Layer 6 of a small transformer language model trained on English Wikipedia (15 layers, counted from 0, width 96).
A neuron adds its activation times its output weights to the MLP's output. To switch it off is to set its activation to zero at one token and run the rest of the model.

Output weights of the MLP neurons that the questions are about. A number n stands for n times 0.0017.
n6: -108 12 16 199 -60 12 -117 -13 -64 0 145 -230 -110 -38 265 37 -70 31 81 31 -56 87 -45 -199 55 -91 -114 97 -55 196 203 -51 28 -95 -8 4 -127 -220 -20 -175 -8 -91 236 135 -187 -125 -125 -240 275 204 -199 -33 175 63 275 -29 -61 204 -49 -80 -73 56 -117 -149 -106 152 -182 126 -203 -66 -16 102 202 225 -47 132 -45 220 -86 59 -39 -129 64 -86 -112 50 129 0 -25 -40 -344 -57 -199 8 -92 194
n20: -226 -29 -179 -272 -185 227 -214 99 -43 20 159 -136 -88 110 -78 96 153 154 -235 -140 171 40 -13 74 59 234 -69 64 -42 -53 96 172 -121 -84 -179 -205 -90 -134 73 -78 97 110 17 -37 128 -13 88 -113 -154 -105 -98 167 0 -207 134 -96 -60 -28 -39 -142 -243 223 -9 -69 -174 140 -8 221 0 -22 93 314 -63 -176 -190 -48 44 64 212 20 45 -342 -119 84 -239 152 60 288 27 -77 -155 148 -82 -180 248 61
n29: -52 49 -90 86 57 -46 33 -38 -48 -109 86 90 42 13 77 125 249 -96 -9 -264 11 -11 57 18 29 -8 -11 -7 150 -110 -116 34 62 -110 -98 14 -73 174 5 -46 -10 51 80 -157 -11 46 31 59 62 -14 119 -44 -32 -68 -35 -65 94 -33 76 32 15 -21 -61 23 -95 -87 -47 -194 84 3 13 120 121 30 -97 221 79 -72 19 25 -126 -75 -210 99 -19 20 80 -76 25 -43 -39 -27 -62 248 -34 -54
n31: -164 53 -50 -207 116 20 -97 -110 -62 85 -4 -32 61 111 -45 4 123 13 -164 46 108 -36 4 -155 -122 -69 8 -22 -335 67 -208 -329 -141 -42 -8 -20 297 -84 209 -200 -19 -22 -153 -45 15 -74 169 -43 29 -63 -208 187 -84 11 -51 16 43 -40 -28 209 -127 -19 -44 118 28 87 -328 -20 59 158 298 -268 175 36 69 -4 203 35 -153 143 -93 20 -82 -26 -143 241 12 173 -28 124 -68 -43 -125 20 -36 -145
n43: -35 -15 81 -240 -91 107 -70 -45 -63 -232 80 -187 176 -36 -20 -126 353 37 -33 16 120 -162 -53 86 -220 109 113 149 -142 -11 113 -91 275 48 -72 -85 -31 -42 45 64 106 18 -144 187 -104 38 98 -117 79 11 -44 -80 7 323 -56 27 -75 28 -49 -30 83 -4 82 -18 -125 -34 -66 -143 71 -229 -4 11 257 -101 -110 -69 -73 -52 -44 -121 -140 -263 210 -135 -74 104 -79 -4 -58 45 0 -279 -185 153 58 -121
n46: -58 -97 69 89 220 186 -189 -323 -212 -149 122 -20 81 -37 -55 102 255 198 222 -24 -84 286 -83 153 -85 53 -44 -145 -105 17 -9 195 -48 -43 -163 324 23 230 -22 -137 43 -8 -125 163 -65 -74 101 185 -14 -177 43 111 -155 -162 22 309 -358 -90 -26 -26 -104 30 63 -78 145 -84 -9 -35 70 0 163 110 252 73 -51 -125 178 -203 8 72 -71 -22 -111 321 9 50 179 155 0 44 144 -412 -22 -168 -64 70
n75: -327 -60 -245 -241 143 -55 -38 -320 -49 47 52 142 -85 20 245 -349 95 161 69 67 102 25 113 -67 20 -62 79 -54 68 43 -62 125 -204 -141 71 38 -156 179 -78 -88 146 -109 95 71 -45 -294 68 8 -35 -231 -229 -359 -41 97 -178 -100 -25 46 42 -136 -40 -156 -77 148 -75 -353 28 -75 189 -189 -300 24 182 73 -134 -59 21 8 -144 4 -170 42 31 -48 -106 0 12 -25 -13 -186 -13 42 -79 122 -30 -129
n104: 316 -51 -31 163 127 149 -87 206 45 -153 -88 149 75 -43 -322 68 161 64 61 68 30 100 -109 -87 -130 180 -39 32 24 117 144 -300 18 -3 -124 32 44 155 -115 35 0 -86 -44 17 170 21 -162 4 -29 4 41 75 -114 48 60 46 -147 72 -32 -262 -177 21 54 -83 -103 -18 21 81 -17 61 -48 92 -144 -29 216 79 -39 -90 -62 -6 137 200 19 180 66 -10 87 -216 -167 94 -7 -137 -102 -11 128 -112
n143: 103 167 78 107 164 -95 32 45 -237 -16 184 3 -13 -42 44 32 -235 52 70 -108 -81 -14 -101 -72 -57 -110 143 -74 110 -49 28 17 69 -24 -52 214 -51 -16 34 105 -37 -98 -132 36 -48 -179 30 42 -80 301 -167 -21 -150 179 7 -178 128 3 -108 -72 -66 86 54 26 241 -46 88 -38 -59 11 68 -117 352 67 -47 81 25 75 111 -38 182 -97 80 70 126 -217 165 -63 108 -24 -103 63 153 -46 214 -69
n169: 102 177 143 -24 -74 -34 -180 -109 -83 -83 -4 109 81 -71 -26 68 263 153 -157 99 -342 -192 92 -186 93 -51 -100 173 -80 24 -176 89 -213 69 -21 13 -87 -23 107 38 -41 -334 56 -208 164 -175 4 -17 96 -143 78 68 -57 -277 121 80 125 -35 236 -4 215 -132 -280 -137 214 160 20 -205 -99 -207 114 -20 4 143 94 4 110 78 145 -107 115 -188 -202 -101 -82 -214 -183 55 199 -158 -94 -134 4 144 27 -142
n185: 89 97 234 -155 17 -296 75 0 136 -286 75 50 -156 -48 -396 88 -149 -69 72 -133 54 168 -267 174 -4 51 0 13 84 69 184 84 -23 62 152 -104 239 0 -141 -189 4 30 -79 188 -483 183 137 37 -341 -51 -99 135 189 326 224 -37 -133 -98 -97 9 70 36 43 -99 -364 121 99 -64 56 -56 -90 40 107 25 80 79 233 -149 61 -38 197 -252 92 -13 285 35 -132 -129 -137 68 -75 -60 -28 79 -12 252
n249: 142 92 -108 173 -64 85 -233 95 -188 66 -145 -155 57 -103 -196 67 49 -91 -192 -161 218 -216 18 97 7 78 103 165 -49 76 -114 127 -66 4 37 38 -95 -113 -195 44 -36 -27 38 -52 162 69 -21 -110 31 -37 129 -100 176 249 55 77 -306 -44 -144 22 139 94 -143 -45 379 26 14 -22 -45 -137 -68 21 93 -74 -32 96 -56 -94 81 224 -66 51 54 60 -86 -66 62 -52 53 142 105 -103 -92 -37 242 88
n254: 78 18 183 -14 -115 -33 49 190 -83 187 106 86 -124 34 -77 52 -52 47 -10 -157 0 -15 154 -249 -64 -286 -70 -47 -109 -228 -48 237 146 -274 74 -120 -11 -72 -126 11 -117 -117 -56 17 -68 240 63 106 138 -22 43 15 -126 57 193 26 51 10 -52 -91 -24 -112 109 -113 -180 -48 -168 -33 14 107 157 4 61 247 64 -11 -7 14 -175 -214 216 172 112 -145 -54 97 -80 155 -72 36 120 -106 -15 44 93 -131
n294: -53 114 -113 172 -26 -28 -49 81 125 116 72 78 73 -78 -229 -260 -26 4 86 -153 -97 44 -91 -139 108 -48 111 226 46 -90 258 8 28 -54 -20 28 -140 -67 8 183 208 134 -45 -136 -62 -236 -49 171 -74 48 93 -92 93 81 43 123 83 -41 88 330 -83 -51 -147 71 127 8 -151 -20 -153 160 0 233 -19 -99 50 -76 -40 23 74 -80 426 -99 283 8 129 177 -59 -227 -229 -79 -105 170 75 84 -4 213
n307: 86 16 -56 260 -53 0 17 -142 37 -80 -29 -173 66 70 -138 184 132 -105 -15 -25 -25 -17 135 -45 154 19 -88 -131 120 77 64 -46 -77 -144 10 62 56 221 80 37 -72 209 -74 -174 -80 -191 214 139 14 37 -156 7 -30 -23 -87 -119 -101 -41 -75 60 128 -43 31 -136 -7 -58 99 -51 -153 51 3 88 109 0 -76 222 38 83 24 278 16 229 -103 -98 -63 -125 47 99 -94 171 -152 186 138 7 -58 17
n308: -157 -80 155 -11 10 -15 -39 -122 197 -35 159 -112 51 -21 -210 0 79 -16 -82 109 -216 149 -53 -163 -26 122 26 66 -69 -245 -11 -91 -30 -29 45 285 148 67 148 155 -88 138 -107 -22 229 11 -134 170 39 -45 0 -153 63 106 56 34 -146 101 4 19 61 145 -163 148 276 -15 -15 -120 245 -4 -48 -7 44 -174 -165 -191 -263 -4 30 69 232 -101 237 83 -233 -103 -63 72 85 -101 -119 41 -53 -91 201 -71

Each question names a token from some text and the token that comes next. It shows the activations a of the neurons there, in the order above. A number n stands for n times 0.0063.

Then comes g, the gradient of the next token's log-probability with respect to the MLP's output, scaled to length 1. A neuron's effect is roughly proportional to its activation times (output weights . g). A number n stands for n times 0.00084.

"ust", then " return"
a: -30 -13 -31 -31 58 -31 -36 6 -24 -9 64 -35 -44 -40 -4 -44
g: -38 52 164 86 -183 60 92 96 -46 41 26 72 -41 -60 -39 165 48 -113 -237 -36 151 -64 -16 -20 -123 -137 35 -179 -201 139 172 278 134 -193 -119 -71 -5 98 -74 -134 -282 -112 226 -159 166 -19 166 135 74 56 230 48 -6 -207 58 -47 74 216 -157 -58 -49 72 79 199 -187 -100 129 -84 -73 79 273 -21 46 132 76 -39 63 -115 22 -193 17 -67 19 86 107 42 54 -25 32 50 -121 -108 -72 68 14 213
Which neuron, switched off, raises the next token's probability most? n254

" After", then " w"
a: 8 158 4 59 -17 473 -30 -13 -16 -22 -35 -41 -15 -35 -24 -39
g: 71 -74 77 102 263 -22 120 125 -43 -39 12 27 208 -172 -91 -10 52 113 67 30 14 116 3 42 -105 101 25 70 -165 -185 248 45 -46 104 36 -109 -237 39 -18 5 -146 187 117 172 -6 7 -38 235 -16 -60 133 -223 -118 -75 188 -119 -193 179 -16 -99 -194 -20 4 23 73 -256 -66 79 -106 -72 -145 27 190 74 -56 177 -25 205 26 189 -37 282 -131 -68 236 55 -95 -18 15 -106 -115 7 139 79 10 144
Switching off which neuron hurts the next token most? n46

" T", then "it"
a: -44 -43 218 -44 -35 -40 -44 -44 187 -4 -10 -19 -14 -8 -6 -40
g: -30 -137 -55 1 111 65 114 -90 17 154 116 -170 -161 107 2 83 -28 -11 164 35 -53 -105 193 -62 102 -7 -96 -58 84 20 -191 2 145 74 96 55 -214 -127 -161 -200 69 -158 -21 189 94 3 -46 -269 3 94 -137 229 -152 188 191 123 126 -177 -39 -86 -67 25 -38 19 -2 -281 -22 -111 -28 -84 65 3 43 224 64 -259 159 110 125 10 -100 108 96 -85 -33 -42 142 -5 137 79 261 -188 81 -4 221 -55
Switching off which neuron hurts the next token most? n143

"ow", then "here"
a: -11 -10 -31 408 -2 -27 -44 -33 69 -36 46 -27 -1 -41 -25 28
g: 13 -124 -76 -89 32 -203 49 160 102 -38 -113 -141 100 -100 52 165 82 429 -139 75 111 180 -79 -129 277 124 59 62 84 5 -30 88 172 135 -12 163 -2 0 125 258 -16 43 -84 -130 -86 38 -31 -50 -133 297 154 78 60 7 -71 166 -236 39 75 61 -97 -8 -97 2 -145 -27 21 -50 0 58 -67 177 -159 -22 -147 -94 -86 -149 42 -43 92 -188 -86 46 140 -196 5 268 -119 7 -18 -70 -98 -29 37 61
Which neuron, switched off, raises the next token's probability most? n31

" original", then " c"
a: -23 -41 -43 -33 -39 -6 -3 -20 -34 -43 -4 62 131 266 0 56
g: -15 23 134 58 -40 46 -14 60 -110 -155 -22 -114 -79 -84 -11 -51 -9 7 -3 74 -76 131 -39 -66 -104 -265 23 -164 196 -59 214 121 -161 -188 64 -162 76 -150 -254 -117 -122 -13 96 -195 -2 85 -43 4 166 177 -108 178 -182 -146 152 11 162 -247 -62 16 -176 124 123 36 -268 -94 -163 -135 -101 18 16 78 29 90 -153 -10 11 -141 145 -24 -37 66 56 -229 37 261 -24 -121 -109 -60 -199 39 -217 -36 19 82
Switching off which neuron hurts the next token most? n254

" the", then " Bar"
a: 41 138 47 -34 -44 -28 -32 -32 -41 -19 -30 204 -36 -28 -23 -36
g: 31 -61 -118 252 -388 111 -133 12 -290 -203 -43 -159 114 -74 -218 -67 52 -78 79 -19 -15 20 0 231 156 -23 79 59 141 -209 54 -106 107 239 32 32 30 -41 -146 202 -15 211 187 113 54 79 72 -31 -241 -82 -206 -251 90 -84 -343 21 -9 121 -1 17 23 156 -98 101 -94 13 -53 27 -61 -12 2 1 -123 -12 -13 27 -48 93 54 70 -40 15 100 45 158 -71 -23 -188 -1 -22 59 -68 37 31 -44 13
Switching off which neuron hurts the next token most? n249

"hed", then " by"
a: 283 -28 -40 -44 -36 -43 -41 -44 -31 -16 -8 -24 -37 -35 -40 -21
g: 31 -195 -203 -95 -107 -50 -122 -80 -32 10 57 -53 42 152 85 20 -5 127 31 -32 -49 -114 -83 92 -183 -64 -212 -4 274 -62 -129 65 51 237 -119 75 135 -3 98 213 66 -262 187 66 166 43 83 -69 126 -3 -263 -33 151 -71 -8 6 25 34 40 -127 13 4 -146 -86 29 -131 62 150 196 111 6 -9 -53 -72 22 -127 -16 -260 22 -110 -336 -41 267 -44 -20 193 18 -141 -20 49 96 61 156 -23 258 22
Which neuron, switched off, raises the next token's probability most? n6

"rit", then "ory"
a: -37 -3 21 -16 254 -2 -8 -30 -30 -26 -44 -5 -29 -36 -44 -41
g: -168 -44 14 3 77 183 -98 183 65 -180 97 75 -149 62 -63 20 141 -23 -59 -55 -153 -54 115 69 79 82 144 224 -114 -318 44 -214 -4 -45 -46 165 20 160 -123 -267 -55 -163 27 214 -187 48 134 -168 77 30 -219 58 -117 167 -49 -180 -64 -214 97 3 -43 23 -107 147 -75 19 98 85 133 -150 -57 -95 162 -68 116 -90 125 286 -19 -94 134 -94 99 -36 13 28 -102 132 50 -62 -8 -243 5 -45 64 30
Switching off which neuron hurts the next token most? n43

"37", then " in"
a: -22 -42 -35 -16 -6 -29 -36 -5 -40 26 -5 -44 -32 -23 -40 -42
g: -42 -30 -27 0 -113 120 34 -123 -241 -51 29 107 -49 -75 1 23 -88 -22 -238 -324 -341 -112 186 150 -133 -19 141 19 169 -81 -45 213 -84 -9 -111 -160 -189 108 -24 -153 -2 -115 -21 98 147 -72 -320 -46 14 42 -78 16 -81 -42 103 258 -44 -14 -231 123 17 -23 -78 -42 24 -32 -112 -39 96 -57 -110 92 -116 -46 -41 -171 -16 50 265 152 -18 28 -44 120 38 144 -53 79 -102 27 -302 -69 41 70 114 30
Which neuron, switched off, raises the next token's probability most? n20

" r", then "ank"
a: 366 19 47 -13 194 -3 -44 -40 -44 -6 -2 -38 -43 -14 -44 -12
g: -1 58 -56 -10 -106 -73 47 160 -49 149 269 -144 -74 -89 75 235 333 -74 -109 22 94 159 -43 -50 67 136 -57 144 -31 70 37 202 -97 105 -9 -129 -48 -18 151 -26 -184 -192 -225 -93 -31 -43 72 -66 83 15 -101 125 127 -59 -56 -72 -36 92 79 15 55 114 -169 -160 -250 -170 -201 34 28 -70 156 182 92 96 -205 41 -126 71 -80 -65 19 140 -180 -135 -64 -86 265 -107 23 -150 -199 -6 164 -17 -128 41
Switching off which neuron hurts the next token most? n6

",", then " two"
a: -6 -2 -4 -39 -40 -42 -42 -41 21 -28 -44 1 -12 -16 -24 -28
g: -217 -121 143 75 -49 -100 -54 82 -239 -18 -142 60 104 -257 147 -58 -155 -147 -6 -35 -100 -12 57 -263 51 -74 233 -93 12 26 71 110 119 -233 111 -100 -85 28 -143 -80 62 -73 68 2 164 120 -82 -186 212 -28 59 6 -18 -3 11 12 120 106 -18 -108 -203 141 -127 -50 140 -109 -32 135 -15 -44 187 -13 -21 214 -86 -116 -95 -1 46 58 42 92 67 -11 -160 83 30 368 187 -85 -196 164 -83 42 197 -97
Switching off which neuron hurts the next token most? n185

"ed", then " "
a: 120 -33 18 -22 -23 -28 -26 -43 22 -44 -33 -8 -25 63 -34 126
g: -75 -136 -101 19 12 51 62 -109 -191 109 -69 -114 101 56 128 42 -91 -92 -135 -8 -57 -92 -190 55 -71 -112 28 -156 -225 -15 30 51 -139 243 21 8 70 -127 11 -18 15 -265 225 -137 140 1 -38 252 13 -7 -16 81 -161 49 -93 -184 3 22 -97 157 90 128 -33 -15 168 211 89 -212 13 44 65 138 157 138 101 -73 -28 67 -115 -61 37 -368 102 188 225 231 42 -94 100 160 31 179 115 52 -67 -33
Which neuron, switched off, raises the next token's probability most? n169

"pis", then "od"
a: -35 -9 -12 -19 -13 -31 -8 -14 -41 -27 -40 -17 -9 -20 -42 -40
g: 163 49 159 -167 -147 188 161 94 151 33 -52 18 -47 146 58 55 33 -128 29 9 103 -169 -63 -148 -157 -145 74 282 114 -133 51 111 29 155 187 42 -236 64 -128 204 -20 -130 -28 -72 237 -116 124 -180 -152 225 -97 48 -40 -73 104 194 269 -44 -141 -85 53 108 -35 80 -50 -89 108 -102 -102 -143 -82 119 -238 -53 -30 44 26 54 316 -76 -26 117 -71 95 164 -7 19 103 -95 54 14 27 -1 52 16 58
Switching off which neuron hurts the next token most? n46

"ast", then " members"
a: -30 -10 187 -40 -41 -26 -29 -17 -30 152 -3 -38 -8 -2 -41 -40
g: 145 86 66 -144 -26 81 156 -27 -339 199 161 60 72 54 -88 -119 -81 -159 -50 50 -168 -247 -49 -13 -194 -186 160 50 50 44 102 -116 -244 -110 -19 -115 -51 -28 64 -63 6 -77 4 185 103 -210 207 -136 49 -148 -73 -43 -86 -79 255 67 -49 98 31 -175 -24 -40 52 -131 19 -52 141 -28 -29 -21 45 40 60 -59 47 -62 -239 78 -16 33 -96 99 23 -39 156 -64 -68 122 -31 -4 -125 262 149 -133 138 -330
Switching off which neuron hurts the next token most? n169

"5", then " ft"
a: -22 -12 134 -21 -44 -42 -37 -24 -44 -40 -5 -38 -44 -1 118 -26
g: 236 -65 -114 -93 246 24 6 111 152 -29 -29 -29 74 -162 -170 -85 39 -61 85 -84 -16 -120 128 152 -211 -127 0 -160 33 -33 31 -279 69 48 -42 23 -289 61 -128 -128 -35 59 227 -67 -4 174 76 85 115 85 -47 86 171 19 189 98 177 370 106 5 52 115 35 5 104 25 11 41 -41 111 -56 136 39 306 -121 146 -18 -83 -90 85 73 13 -187 109 94 -76 -235 -11 43 85 105 -151 -62 -65 -129 22
Switching off which neuron hurts the next token most? n29

" of", then " a"
a: -42 -44 28 -13 -17 -42 -27 -40 -27 -43 -14 -20 314 -41 -37 -32
g: -59 -2 150 -3 -61 -160 127 -147 56 -7 -66 136 -110 -119 146 -213 -34 43 -83 -63 -106 -116 -105 -130 40 -60 -189 8 170 -29 111 197 -43 -98 157 100 -70 -72 -261 -173 190 26 16 68 -78 -10 -122 -106 57 217 77 8 -56 55 -165 -117 83 -175 -70 55 6 87 113 -146 88 -102 -164 86 -62 210 174 -24 86 72 103 -57 150 -202 196 -26 186 -75 -134 -29 164 342 -243 135 28 -37 -147 -40 -119 71 31 116
Switching off which neuron hurts the next token most? n254

" M", then "ered"
a: -40 -44 85 -42 -21 185 -44 -14 16 -5 -24 -18 -44 -40 -44 -35
g: -50 106 108 138 -147 -124 28 13 71 -72 -81 29 62 -132 -14 287 -224 -1 -126 -72 66 183 -204 307 -75 126 -137 171 202 21 103 103 -43 206 86 -133 -109 281 63 51 -97 153 -25 -28 -108 54 151 205 28 -50 -127 -35 36 -61 -256 -311 -81 -56 -24 26 -81 -48 67 63 -15 -92 40 -21 44 -63 -27 188 -97 289 98 -73 91 6 37 1 91 -31 -124 -84 27 20 -227 -175 -110 -51 -44 -162 -78 52 50 -11
Which neuron, switched off, raises the next token's probability most? n185

" that", then " had"
a: 257 -38 54 -33 -37 -43 -34 -42 -39 -33 -4 -13 -37 -23 -31 -11
g: 24 -67 207 124 148 -42 159 -104 86 11 193 132 66 -30 25 104 181 127 -10 -110 -10 -84 -212 49 -89 18 113 -124 -149 -121 206 -32 89 -183 -194 -60 11 32 29 -25 -60 110 -43 -25 48 87 -79 335 92 67 155 111 85 -71 10 96 -232 59 103 -250 -95 -140 98 -1 -129 -90 -114 -93 48 -84 -81 -81 236 -120 -40 -48 -103 89 281 -102 -225 116 26 -76 150 57 -46 29 56 -147 3 142 67 -295 -10 160
Which neuron, switched off, raises the next token's probability most? n6

"s", then "."
a: -27 -21 350 -20 -36 -25 -43 14 -7 235 -15 -29 -34 -30 -29 -30
g: 162 44 -104 170 175 -13 195 -245 -212 149 -32 -219 66 94 -6 -14 113 129 69 -242 -22 80 53 -72 -60 102 190 -262 -199 19 77 -36 136 -75 136 48 -162 0 2 -138 274 11 -78 -136 153 -120 -8 82 38 105 -183 -113 110 62 -39 90 -139 -221 204 -171 120 8 58 -21 -14 -24 97 76 -22 -65 40 8 -28 -31 182 -58 -59 -122 -103 -144 215 171 -161 -54 75 -160 0 81 -47 75 -158 87 -21 -163 -144 19
Which neuron, switched off, raises the next token's probability most? n29

" cont", then "est"
a: -44 -13 -27 100 64 -42 -33 -23 -43 -22 -29 -31 6 -16 -44 -33
g: -107 -88 -26 210 -123 29 111 28 118 -42 -182 188 -23 -55 -38 -30 127 6 -51 69 -64 57 -69 -59 -149 -135 -126 47 16 114 -49 1 -28 120 -28 -152 141 233 -57 -119 -155 -82 -224 -70 51 -25 -17 19 49 15 -214 -106 71 68 130 -2 262 94 273 343 -83 106 -33 -6 -23 133 -81 44 51 55 251 -67 -60 -173 93 98 -63 236 -1 99 80 91 13 -58 -138 5 -193 -64 66 23 133 -403 118 62 -59 -144
Switching off which neuron hurts the next token most? n31

" v", then "ict"
a: -26 -5 -17 -27 -26 -4 -10 -21 74 -19 -8 -33 98 172 -32 -27
g: -54 76 -158 30 -59 23 -150 25 -174 139 -20 -110 154 153 -187 -86 -28 -44 18 21 -227 -103 77 -66 -170 -27 -81 141 -195 -82 -41 78 -22 130 133 -42 66 172 61 43 -24 -31 -66 -25 -79 37 -169 78 142 -143 -139 34 40 -39 -25 146 -35 0 38 62 33 -195 192 143 180 -135 27 -160 -317 162 226 249 -122 -58 71 -70 144 91 -332 -2 194 -51 34 -52 -185 278 -21 -83 84 17 120 -11 52 132 38 115
Switching off which neuron hurts the next token most? n294

" with", then " the"
a: 204 213 -43 -36 -30 -30 -40 -38 27 -23 -43 -43 102 -35 -41 -28
g: -50 -101 -126 362 -185 -187 -154 -74 103 223 55 -61 57 34 123 -113 -61 -40 56 0 -160 99 -51 -227 -62 -275 110 34 206 -33 -115 2 -133 127 -45 -21 276 4 53 29 -129 -99 56 -164 60 -78 115 23 154 -13 -255 -108 -20 125 -26 222 55 15 115 150 124 -134 -70 9 21 -185 153 19 -61 73 85 -117 -196 -143 -13 -61 -30 -90 -52 64 150 -51 89 110 -141 -53 215 -128 -174 -8 60 -66 89 163 -41 18
Which neuron, switched off, raises the next token's probability most? n20

" S", then "k"
a: -31 -31 276 -44 -10 -28 -41 -42 58 -18 -43 -31 -20 -41 -10 -42
g: -127 -188 -89 30 188 33 -173 -123 123 152 -138 98 -138 -107 -54 -38 -17 70 -127 65 162 -19 -114 -194 33 239 -185 -147 -12 -57 -184 14 1 17 -32 53 -33 -13 0 -112 209 -159 85 -39 113 -186 -33 -26 -81 -30 263 48 58 55 10 46 115 39 -11 85 -104 141 -279 -27 -45 -32 108 26 32 190 -3 -32 154 -20 -176 67 -39 132 5 125 -162 79 -91 1 52 35 455 99 -64 -2 99 -292 41 187 21 105
Switching off which neuron hurts the next token most? n29

" m", then " e"
a: -10 -28 184 -23 -39 -44 -8 -44 -44 -17 -10 -42 -41 -22 -29 -14
g: -170 77 -86 98 -52 42 15 -227 -180 203 -112 155 24 30 124 -47 -130 65 -31 -66 -114 -276 -24 73 177 -29 -23 -238 -13 -114 -12 95 -93 14 298 -28 -136 -109 85 29 107 -95 166 37 132 -122 -20 10 54 22 -94 61 89 67 90 136 48 -80 176 31 72 21 -109 24 -16 79 -147 93 182 343 -112 -37 95 -22 -57 12 -34 79 -253 305 196 -181 -44 125 -25 175 89 -38 72 -13 -180 72 93 -162 18 169
Switching off which neuron hurts the next token most? n104

"ac", then "ant"
a: -25 -5 -29 -42 -37 -2 -37 330 -43 -34 -7 -11 -28 -23 -37 40
g: 119 70 -20 -159 115 -29 -78 40 107 77 -200 151 1 -320 -231 -107 -33 -80 194 18 90 211 6 138 6 -26 -53 -260 -172 153 -126 -235 127 86 53 -56 -9 4 -245 -64 -65 144 -143 -4 62 -229 -35 -253 -34 53 -4 -4 -165 -2 -31 -88 -7 219 -1 -122 168 12 170 -79 -101 167 86 -170 -105 56 47 -146 -195 -69 196 -54 93 140 -141 42 -19 1 -113 -160 -51 -73 -86 156 72 28 -21 -109 -119 56 -57 -35
Switching off which neuron hurts the next token most? n104

"z", then "z"
a: -6 -14 245 -27 -5 56 -44 -2 2 -6 -36 -36 -14 198 -2 -41
g: 140 -188 32 93 -23 108 -24 27 11 -169 -233 -64 192 20 263 168 178 192 -78 -194 72 140 -94 94 -40 -160 -168 -203 125 -92 65 -119 46 139 -295 28 78 66 107 -44 100 -287 -36 17 81 -57 66 -123 36 263 -6 -4 -81 34 -126 -207 143 68 84 -62 63 31 -53 55 37 77 236 -116 130 178 -211 -32 56 -107 53 -108 -56 92 25 138 74 -112 -28 161 -30 -99 5 166 45 48 -33 -181 148 48 67 -55
Switching off which neuron hurts the next token most? n29

"urn", then " over"
a: -40 -18 -43 302 -40 -21 205 -33 -42 -44 -44 -14 -44 -44 -6 -42
g: 315 13 15 -215 243 -109 -14 -127 -118 -173 -316 108 -82 36 -61 44 -114 -65 -63 -79 -214 -24 71 74 100 143 -201 145 -141 -114 264 -7 -185 114 98 55 -279 -168 -89 -179 -249 48 -27 -31 23 -12 117 -32 32 105 49 230 -27 147 -14 -61 57 142 -3 -86 -15 243 48 121 14 182 -94 -19 -2 121 38 166 -37 -33 73 152 -19 20 76 102 -127 101 -187 -43 -26 -15 -66 -37 -48 18 13 -151 1 -84 -86 -65
Which neuron, switched off, raises the next token's probability most? n75

"ence", then " of"
a: -41 -3 4 -26 -30 -3 -14 289 -43 -9 -37 -22 -43 -31 -17 -33
g: -269 -13 84 -60 44 94 159 -286 27 169 -165 157 -5 99 81 28 141 -157 -108 167 -11 173 -156 41 25 -164 -274 6 79 80 -314 4 114 -76 2 55 229 -192 -149 78 16 -89 -71 23 -42 -10 -71 -237 36 33 -134 29 -36 -2 -49 155 144 38 -5 193 -17 -100 -29 -5 -268 34 -82 -93 51 -20 -2 -268 222 -36 -109 76 124 27 -95 38 -69 -128 14 47 52 2 -59 -128 83 263 24 -155 76 -99 6 -94
Which neuron, switched off, raises the next token's probability most? n104

"ad", then "i"
a: -10 -5 -42 -14 -31 -10 -11 -44 31 -11 -6 -42 -11 -17 -28 164
g: -68 -171 55 113 -31 -105 145 -14 118 -143 206 -110 113 -86 -89 -108 -93 175 -211 6 -139 150 -54 105 -28 116 31 -168 126 -26 -143 -65 14 -63 279 109 -121 -35 126 230 -130 165 -138 -161 -170 31 -14 -9 79 31 144 155 83 62 9 -312 -222 -191 11 81 -95 137 188 7 -106 -42 -148 14 174 -104 17 62 127 -40 69 51 -131 -174 1 264 -103 -43 105 96 163 -87 -72 -212 50 83 -135 -21 -39 -4 -9 0
Switching off which neuron hurts the next token most? n308

".", then "6"
a: -18 -10 110 -44 -23 -44 21 -44 -31 -39 -33 -25 -33 -20 -15 -14
g: -188 -97 -99 115 40 74 -34 2 -21 120 40 -28 -64 -165 -58 115 -252 -100 37 -53 241 -82 -73 59 15 -110 23 40 77 8 -3 -118 118 137 83 173 20 -79 176 64 120 171 110 -220 -68 191 30 268 -33 26 47 -52 276 52 -115 -9 23 153 107 121 31 -179 30 -3 18 -16 177 172 43 337 136 -170 81 193 62 5 -117 -11 -5 162 73 -101 -167 216 114 -2 -165 145 -1 189 142 74 -87 -176 -94 -80
Switching off which neuron hurts the next token most? n169

"ount", then "ain"
a: -8 -4 -43 -37 -44 -22 -5 -17 -43 -14 -25 -39 -44 -43 93 -21
g: 17 -70 203 -157 -15 76 169 117 34 -16 110 -15 91 184 -4 -304 106 -35 97 69 6 155 117 -37 -109 -189 154 29 -113 163 -48 171 64 125 303 126 -150 53 -184 -11 -101 -11 -114 88 -127 11 133 -76 -37 -99 262 36 -2 -12 108 55 42 -43 -95 -363 133 49 -46 16 -134 -37 -41 126 3 -231 -114 15 112 187 69 -1 123 -37 137 -294 -103 -36 42 -42 115 164 -61 2 -94 82 193 -23 -44 -135 58 85
Which neuron, switched off, raises the next token's probability most? n307

"on", then "-"
a: -37 -14 -35 -3 -24 -35 -17 -27 -36 -5 128 -18 -43 135 -34 -31
g: 10 -105 9 31 -178 -147 15 -68 26 91 -52 55 118 -132 9 -32 164 33 11 127 -17 57 24 -77 -78 128 -1 -176 167 -228 60 -68 59 -179 44 22 -67 -54 -151 186 -24 -207 -33 136 43 -135 156 16 33 -172 -204 -10 17 -68 112 14 -36 165 135 217 -162 25 138 -153 140 -41 -288 218 178 22 119 -84 194 80 -289 14 -135 -82 87 -18 -57 -17 -165 240 117 41 19 -16 -28 -65 54 359 -7 -108 77 -128
Which neuron, switched off, raises the next token's probability most? n185

"er", then "ing"
a: -21 -4 49 -9 -25 -9 -26 -44 -36 -32 -29 -41 0 -15 -37 -34
g: -56 -78 70 145 -12 -93 -71 110 275 -195 11 13 158 -252 -157 -13 -185 316 42 118 303 26 -75 28 -15 -71 -108 68 190 -23 -160 -155 186 -24 14 22 248 -96 -72 -15 247 199 -92 27 -136 142 -14 -86 -88 83 -47 -168 -56 -123 176 38 -249 -154 79 58 -153 38 1 81 120 -84 -37 -50 -36 18 28 223 233 -52 -81 55 65 -44 54 12 138 31 64 -113 134 -137 20 22 49 -56 -92 -123 98 -70 51 -84
Switching off which neuron hurts the next token most? n169